Layer 3 of a small transformer language model trained on English Wikipedia (20 layers, counted from 0, width 128). Numbers have three digits each and are written without spaces.
A neuron's activation on a vector x is GELU(weights . x + bias), where the dot is the dot product.
The model reads these tokens: "," " where" " the" " players" " are" " split" " into" " two" " teams" "," " red" " and" " blue" "." " Both" " teams" " have" " a" " base" " with" " an" " Art" "if"

The vector x that enters this layer's MLP at each token. A number n stands for (n - 500) times 0.0069.
0 ",": 541532436389526552316638485639588295325437405556558376346519420609600646369506408526357686627462374628716559767239560749540351466576696635399477448630576446408347552451677479502444539428284359317524554447509401439565538520376642425444420654523554548409369514603542346547438433596660642441511515483536649529434607395484666856618544352593462479595501532498609378539344553437293456198545
1 " where": 537615475557488284511600480503589339260502487499553372554633328574510618432510469512350730507529562469587587525347571878630342369582633650498460487493438424451440475308566612492581751437376347252596374378454426442603572457381488331551452601577498452400457595394482391654644524445606582487471352485393472599565637397315573965598666471476424476637560640489412601586389578471500354306532
2 " the": 492440503502524667312621482510650413182497435450549504521554388589564592435551527584470516614546592516595459707028586745493425528603645642458631466574410415388352460445742393526538608453323441191470380349366511518550517743317614440421455608525598658526451503502340386643523583464517517519472463359387593478398526526524504730572564480486539382861425599504482477631534613480374430305546
3 " players": 451471417212408401297599396585602408459538399680297238432417488544581723451504547433548528464549501617550782666260474720531310406533639794569560604379490482408433618459572445676474727401533467230593413545487571412513510541456481422410566616545545539520464487333413482601589515611506716306547513400583569563530650465533353600475673439511408587499413383490449417637471765495566500280518
4 " are": 494584407316457327452630515512491415253525240567526437544521497544574452445427477495442700535381470676611437757248463620422290498707703768414701564567512185367527449542539491640624716442438553338581389410351403400600572662408479503346516677451592486547364575198345399556472382533600685360527443381510595529520623460521541760735596543566468586728412540419523552512431719505566461293490
5 " split": 508640533418355521435491407549644398345610288562461440517548454323435677513589499532558548608566698607446539709196451757373304412598669621479567368522324320423526669332594589570426817465480283373481408553570432466465329670498529513243548644515577607469355424281533485380726530535352655546452566434562780411480551455453479664626502311530472377764633454482438471483561676533506348448474
6 " into": 500557436351426387412599522484511462246608304563844304483495392509668587465432497634393675605490507595552535690296537650558313465597697617506531619477439350189382408443585532528455670512429408214526516356413560468522493748493588498464584432432545358336411641389534385542612509634455564606494409478576605521490489425597404707613543439481505586662412458466511532782528624468331369307538
7 " two": 475508518543472451378615360470485291407510251621484301486532481608695599585460539443569638584529713508469480625292457599491231552665887557423579412564423378281497564412700440492445712475424431299538501333470565302535540773373414438337560493486635549459392573357395375663702548482483581274552532400555624570487555399529417732602663403594479407715513447487440473603569687499463410313678
8 " teams": 517652408280418286272534388562694511413480347624377344478491522456554665554519529525531528470473528521510715725228410720479173476444682744587557505370632357433530520411601462715535700374464391246553499453605532398488418617537585401383534556423552519512449510299348379560565516524465709414438520470534728578526758487569406536431626347441570573553501416451516502545507749590560444371621
9 ",": 522571444377448486353704519629572299354457290571531319334518446626608614373498446505360665579467470579723541765244578687411246477498748652411536467662567440434334554451656484469415609455337402352563580507519332382490497501379634523456500592457542496412378551584502384508522417589621751484510525433533631526464524413550665862642533439498517536572479543512584407507410634444136436191583
10 " red": 421361471497479557525676583689660447262515387485544268490425520487450517559540458452543501552307573664725443724336406605247295522729602631573480349484495463269424767479534508468414804666398475443624355370408366439484403710416456383478490794415577547412469514423479256449670581405466574560515455598703710416351627396410582504576613439538435550651509527463496414632408621485646413390493
11 " and": 469576461394381352409801528492545218407525367407602451442532492623550668307371554486410795540507435450580524711302499758246214545644683739464580551592537506309335432443614615460537623485370364262491613499437488415565519603415520570402547594529553561433409544397365412437549527620580688537505530259491465459400695516455551766497567390556486356687608566590411393586406641508317447351684
12 " blue": 440435470444564517599665527618646517332613326617576290547432443577471529522486450375478479546317645510670551692302428641252399460740595840508603467393433447246397656477571458450375829531471416378618479445483392361537461690395384418403447728447562569484383500504442266505608534455329584393565454593691701444395755523391510372553629363560532531719531536485561425634513684464469251403475
13 ".": 558544522492451550397589597662605375365279542549564454324575368580494535319329498408362585589560571532630482659230585704440235499690777782476552416571580359507261544375641408539520619394459323355596438460464523461633430659463562558513591663333411501324427610365364381556584450636600828498409506569597510527343527369443601676580580476542347497679577532582509498625442496382431371365537
14 " Both": 495719508427478422420473477419670510264469409576494267509548384574693490538487489546604636499636724530489615610282523679301222461906758566344648556479407609465605480352517394591508715550395520304522483374419524453557331610445690384320400385550594534402344593429465449497595491449449496343450437474471499473433480398607547818650717358503428475624524537388428549622479647520387504324559
15 " teams": 525652414288424296280504383573710504418471363611378338480489529459565661536521536526522514469460529509505718719236390738452172466471672750574561513356635356415527516424598467738531670370469411257567494459610527402504439616528587397378538563437563516514437493291355374574559516541471710419433507463533741569520782482570410531426633328431558551541511423450517501550507750581573434382633
16 " have": 394556481424318417456537540629576409287412322524571475712441520547626648465490462364423585562482560657622509711278472686453211475654625675473643660592453206262585562519572552736566743471365580345583319423465484360583407582303388454342427501558570445381391642239425479446527414588455623512525480256584600532475623430653551657453659530431428488668567665501459399617395698532483407360552
17 " a": 495355476500406401412632414524457397276425261504607384563426416644566510359563606510374642621439810527691430673146482649383264465696533704371647514571528367395308638479704498491392608339475517283508422432363586434539538747361508420417591576522591670532434485478429477547653610617462643419489468356502573413483565546550538677679611513505646389710429558565382572520414622593490381227522
18 " base": 666546405265492360455625471506662392491549399394449291551521360488486622410301477648553615614512607440584400579263485736464179476450649660541605583457440290356316662425631515513349742445481454267649488527496476431620466695439627456377350615445583571494488511294515472546643479303508701506626442482637680490610537467502528449627670247432525544769492463639329424627587496472524403338521
19 " with": 526541514468428406369632491578546329188419387534698318499481489512623520527467564458413683512484627530619541649316443646446208516497619656509665474507489360295343354480604540483449691565370502310486494568448544328627369637440444487459517493505628486450487673390538392522572377604493703482556534321499489401434553317587578772628744378438545506726606538592292469771341659436488439191569
20 " an": 417431523431366472406598300490469441285465339494590504580532517626637586262519622496536628534306729487637497764243466736355303356704587521429619512564472219393330565523706544501385609360601418350451527337469527386526470776305459447536525506493557643498398547516418416609725609590430654404448386370522590461468503554582512725781474516479557458660453607474351583701469599645444389343509
21 " Art": 450565467323274506552543513451574463293553439593508376325471305648443484335498396534524452504319542461443557790350361658089421389476497710506658408420495597479338618403608414612499811418411486387525616271509428412460610690416729529427483570583612590511511592520359622577456593511401652526581417420647664476387745489531649451616606344498472583601517704548410645554409522420670373305543
22 "if": 431433491477326539585696525569729363314563335464503383341387362696633494537432450295476517602394420501484456822334567772487241255786582541497684445662655406496475528368609495456511687499294531524573527444526545456588520585543527440454420509529472582430401697462542496377757387470371484551573545675378541620398623508497503694784542342231578388544581401420397444569406540477574510442415

Each question shows the input weights of one neuron of the MLP. A number n stands for (n - 500) times 0.0014.

n428 (bias -0.130): 412500466458421402432481510495546498660488517538496543523475502480473458532565595572523578391483520677493487464459504377533441429461330510628488566465490493568483563489539447530479516359566494439577518540502291611640490524565541617515581502502539609491529573617472468508447544457478400419579425473430483510410490461491366529433488500498511545358554470477552516466570458565581471471412
Its three highest activations, in order, are on tokens 3 " players", 8 " teams", 15 " teams"

n89 (bias -0.076): 401451496594453398376478366590468485432543524394547546544475415527462485470507529491506494534581506477468526524517520565459492462478467366440398491504595455487511545468388500533530636510485438594475583572630614559603359563418436538565563492534450594582520408489476471471419540607527479360523549432539458587551448504472413421524525569535518556442388592523526579532570481558379355505462
Which token does this neuron like most? 20 " an"

n458 (bias -0.019): 594527526541448594553372500443373605722552462495577573320431586498503495624583609366724505461486400462511462424549532406589341409491439622479518448548574513467569440555498487530540866453449395321343523488600542458507406410436473580384567477539473440455529394517479635545449449395472452490558563557538386510602422377452593472512443565616618569611495400422518613438448532510464507562421
Which token does this neuron like most? 5 " split"

n25 (bias -0.082): 369591525505377441545573532484474548473408441542617444520497536492425525495421392563475484495642320563514471498496548550569520589384478521522605406542505409544631520586525482430595635768575508392454531607471575461435492533405525441593386448502439562631419535356696536325364593543533378396405635462495370655624465430356429419446480727530421500467427428472444581547394451480495411410619
Its two highest activations, in order, are on tokens 16 " have", 4 " are"

n127 (bias -0.047): 478460525453368326549495460470436464522454469496440422507595705509402427416581419581429583536587643424492568483508579545448616562516452392530446597380382545592602558462605469485437425407516426616486417451536599620441434588568487483520649405462575500452681613504465454330570482477542672605490444439533381470609489547467553404496471540370584475392511535444543596590498551443451510443475
Which token does this neuron like most? 20 " an"

n214 (bias -0.051): 525526375458505435598644461388442458523443486566540665592505500543328351436408428595593438432532589653537571546481511473565533510374557502400562526549576368523430530426427493448454565666559514431418484600605482593642502502357477469648503310464600494558606435616624534498476619564488453473502482502493536440364543558443383380495494535446393555440407469429472668569387546380407498509602
Which token does this neuron like most? 20 " an"

n109 (bias -0.117): 421521559594547493427568605496534504521496525578458573520505513428493413467482362557581487481539545604535529443520518528447468468544457476424467703566548477471450405347414592530416407479454575586517524442591395455622482514597498419459491513609487441465521527498463418496522538515530448500560599267586435410526530394487514323430593593479445498457406597622527378408509434577636441551445
On which token does it fire most, and how strongly? 16 " have", at about 0.41

n165 (bias -0.085): 407328552660539628441498349409420505555556552484580539449443461560402554500574404572548493355556418613521641480496579578526468342396449467583454416502548394398553423378495608540640519521463389502500684457610600391567358526413580452473472476433437592559525566437579469458507508556575448610477469444338454542421530493422476478421433609642444584414418519475549615585509478519505449547553
Its two highest activations, in order, are on tokens 1 " where", 6 " into"

n326 (bias -0.005): 544505663583503459442549341409512472583588535564563362631434515451554425336333453658510524709470557292429584443651289438488521384417489510455508605476524507414522417423609487402510405602559336596565524492689734360413460425465442445599447392459392548545480397467495636515595585551525523470535527510430554448493426585528667567458509520533635456459522542449375449475474558583436505505621
Its three highest activations, in order, are on tokens 20 " an", 7 " two", 11 " and"

n389 (bias -0.048): 318401532587547331472471512363482515360490543438449545507645444478490519566532440515490413388479453640430542467575614647369586429458452406497518527421426463502463476383561658596396349512451500710649454563442554439527370412625398575493395490594515443642488562493434385561427485505455579505478523498457465490532586484601652397545649596476414601540434614605567419448500315574523545338549
Which token does this neuron like most? 16 " have"

n53 (bias -0.151): 530446314520559421476486547485505564487504527359505575514526478450529478586474519490422539574464485566471600593565530576359411478553500399590567576371492583557469477576469371502379551489489506535457538597527426475524452519448443434528591460476496539503595502504489353470452530626389487541520576466547442493561548528590486410455574578480510418494491556517604456439543410397552471471500
Which token does this neuron like most? 12 " blue"

n407 (bias -0.082): 544443407492534454550466487579366605773693463586524507438366565538438395526335489341526503396484358487522573443391714376463505541563541440485550555741595561334493482424457587336684640462559508655495485505579403464358447475534444621461577406455392569535432505476338508435464483575498394483419485412513538470459540589585460452411521416689420565478368577460611510508629636641508493618333
Which token does this neuron like most? 12 " blue"

n142 (bias -0.047): 617561520491403435343497532420491369437450337546451446425505524563413309511447505538563633516579584671417661511500449440406526533456504409569461515412505466575576431653523532518514523564657555628564511463559450529413422380613416542505595464343505462618527624486582433373648513460504618485532383461457352521584429489540513341550460615480426514550419512559453603498529599562349546467500
Its three highest activations, in order, are on tokens 4 " are", 19 " with", 14 " Both"

n507 (bias -0.100): 299574633576582603545655418422509323382542500566503537444643400516289462500521644462650537471646411531416559488457619433533471575360489313454429551631466337475621443503286577555572531707461342368549415608390565497545373549433494476702351328573461323588500440427513592547473291264666516445639608636487435282622380650512383615396439554762363533454370418471497675588484723667426408395604
Which token does this neuron like most? 1 " where"

n226 (bias -0.154): 486482421447616391495422391600660515493594471446481524597513556519564426590530510467548561590368396517468385568628493434514456603518512480635475659348444564540426564631449404656336503368471525569483432505580345516512459535490372498509588442415537435401514481553535398545548601605394382482469596655645388421424451401648563427590498555434543495601500507580676428321515387426558511541485
On which token does it fire most, and how strongly? 10 " red", at about 0.56

n74 (bias -0.013): 463553450331540628579547476461328552411401495592454560555485341609523513664546475481492403413403464487684361461457386413692626536517535475455327503452514571508412436596489543474466399546579630528453541530673549526543514562616433401587249590544536490385659537540519370448632483511348363552463523441450479571611552526467475592420306559662417420718503625381497413355436409652421548350571
On which token does it fire most, and how strongly? 0 ",", at about 0.085

n279 (bias -0.039): 369524625563575538487543365431429561444390491502456548548444531354562438441378541626493485521509546466550555523585504557462493540460580366546502592488456530491542539661624468608412510531502505589636526307668535355392405266635467502627510452429486525442502419502708538529498483691381449455550550454493529512531547446529493449431565525327528367583557500519537475454498421452463424406566
Which token does this neuron like most? 16 " have"

n434 (bias -0.040): 421460419478554554475593396602521607342507536444562620441542490527623626491406446554526365391589512599554486575596617555583517590577479382505389477606407465601614450334572477386460440456500359518381596423533629463485374477546502334535417370525360633605545388493526448477415461580519464395422593450609549444541544509420629409479573557484549544480357678575585474418473419554472619459407
Which token does this neuron like most? 0 ","

n36 (bias -0.008): 549549433550541407540661434515466525624608450582475504533629468506489302467550604445445538489523500454431590543534500458425329502452471627421425446385518458531464517515424420520498401487462539542506454630401563388494540498491346486531437539492530579436558425579560567514577489383457605583403512482490366453478513639699470468537436615521494487466568517381588513465522567558491677502372
Which token does this neuron like most? 17 " a"

n291 (bias -0.151): 455543405431438416456383504508559399462527555433520391552675543487445515537678466510456650507630507575450491476579447542451471536502435454686409364467304514532447487658533369438483438507417523578457492620564455567513421534463411645366621371445638584567574584526493491461442593565496493536500468536517487459441451425661450513509407559366548436498500498500602603424582340586582479487430
On which token does it fire most, and how strongly? 5 " split", at about 0.16

n424 (bias -0.097): 588406511697344254466522497486409508637596482386334523612372392694627410589557447516503673636599436453376523579449619515401445487538478463560404622500568606500594479423557609525480460353429460522599463528443542518403358433683456608573661416547577433472656482569564422434587528476470435533572465547556300349460419463631402451602428549517587553463508500427483568449513531394358393402497
Its two highest activations, in order, are on tokens 22 "if", 6 " into"

n329 (bias -0.108): 478564490426490504518594393546363527648514492530521558593606394607508528634476395473415464487511482477505509570605465448533398469396515557669496561428598441604513508444508542396607534529513467428494489525487514504492490471510492405498532512529471619483530477472498404504496514460502409465560494507431504574571479464416546374337408560465441638521406522439549500429639473531480535461519
Which token does this neuron like most? 8 " teams"

n219 (bias -0.079): 419445489494557526418421535486465550392531594502481469437416555479421521500511449535516459452548568562480547463460528521576529539573468484507441505460367475565525470448466515427520473537510521458513470503522476530595505477576570470492347462540531502457472486609421625466462488503482468437544514505620542552489518525518431488656478481530490510475494525540620433396556533569478614583502
On which token does it fire most, and how strongly? 14 " Both", at about 0.13

n61 (bias -0.076): 511519438566529509492516524452431480514447476494415526528505587417461461507428439551490465608538481561537404431542472554450481551480484501518474568500403484469500420503538505493504512497597500446501466491556562490440515447540464497513466450398550457481550408536513545528591497479444588511511546516583499609488548472624499387482422529521516521515591515507529424506545483460442488514572
On which token does it fire most, and how strongly? 18 " base", at about 0.19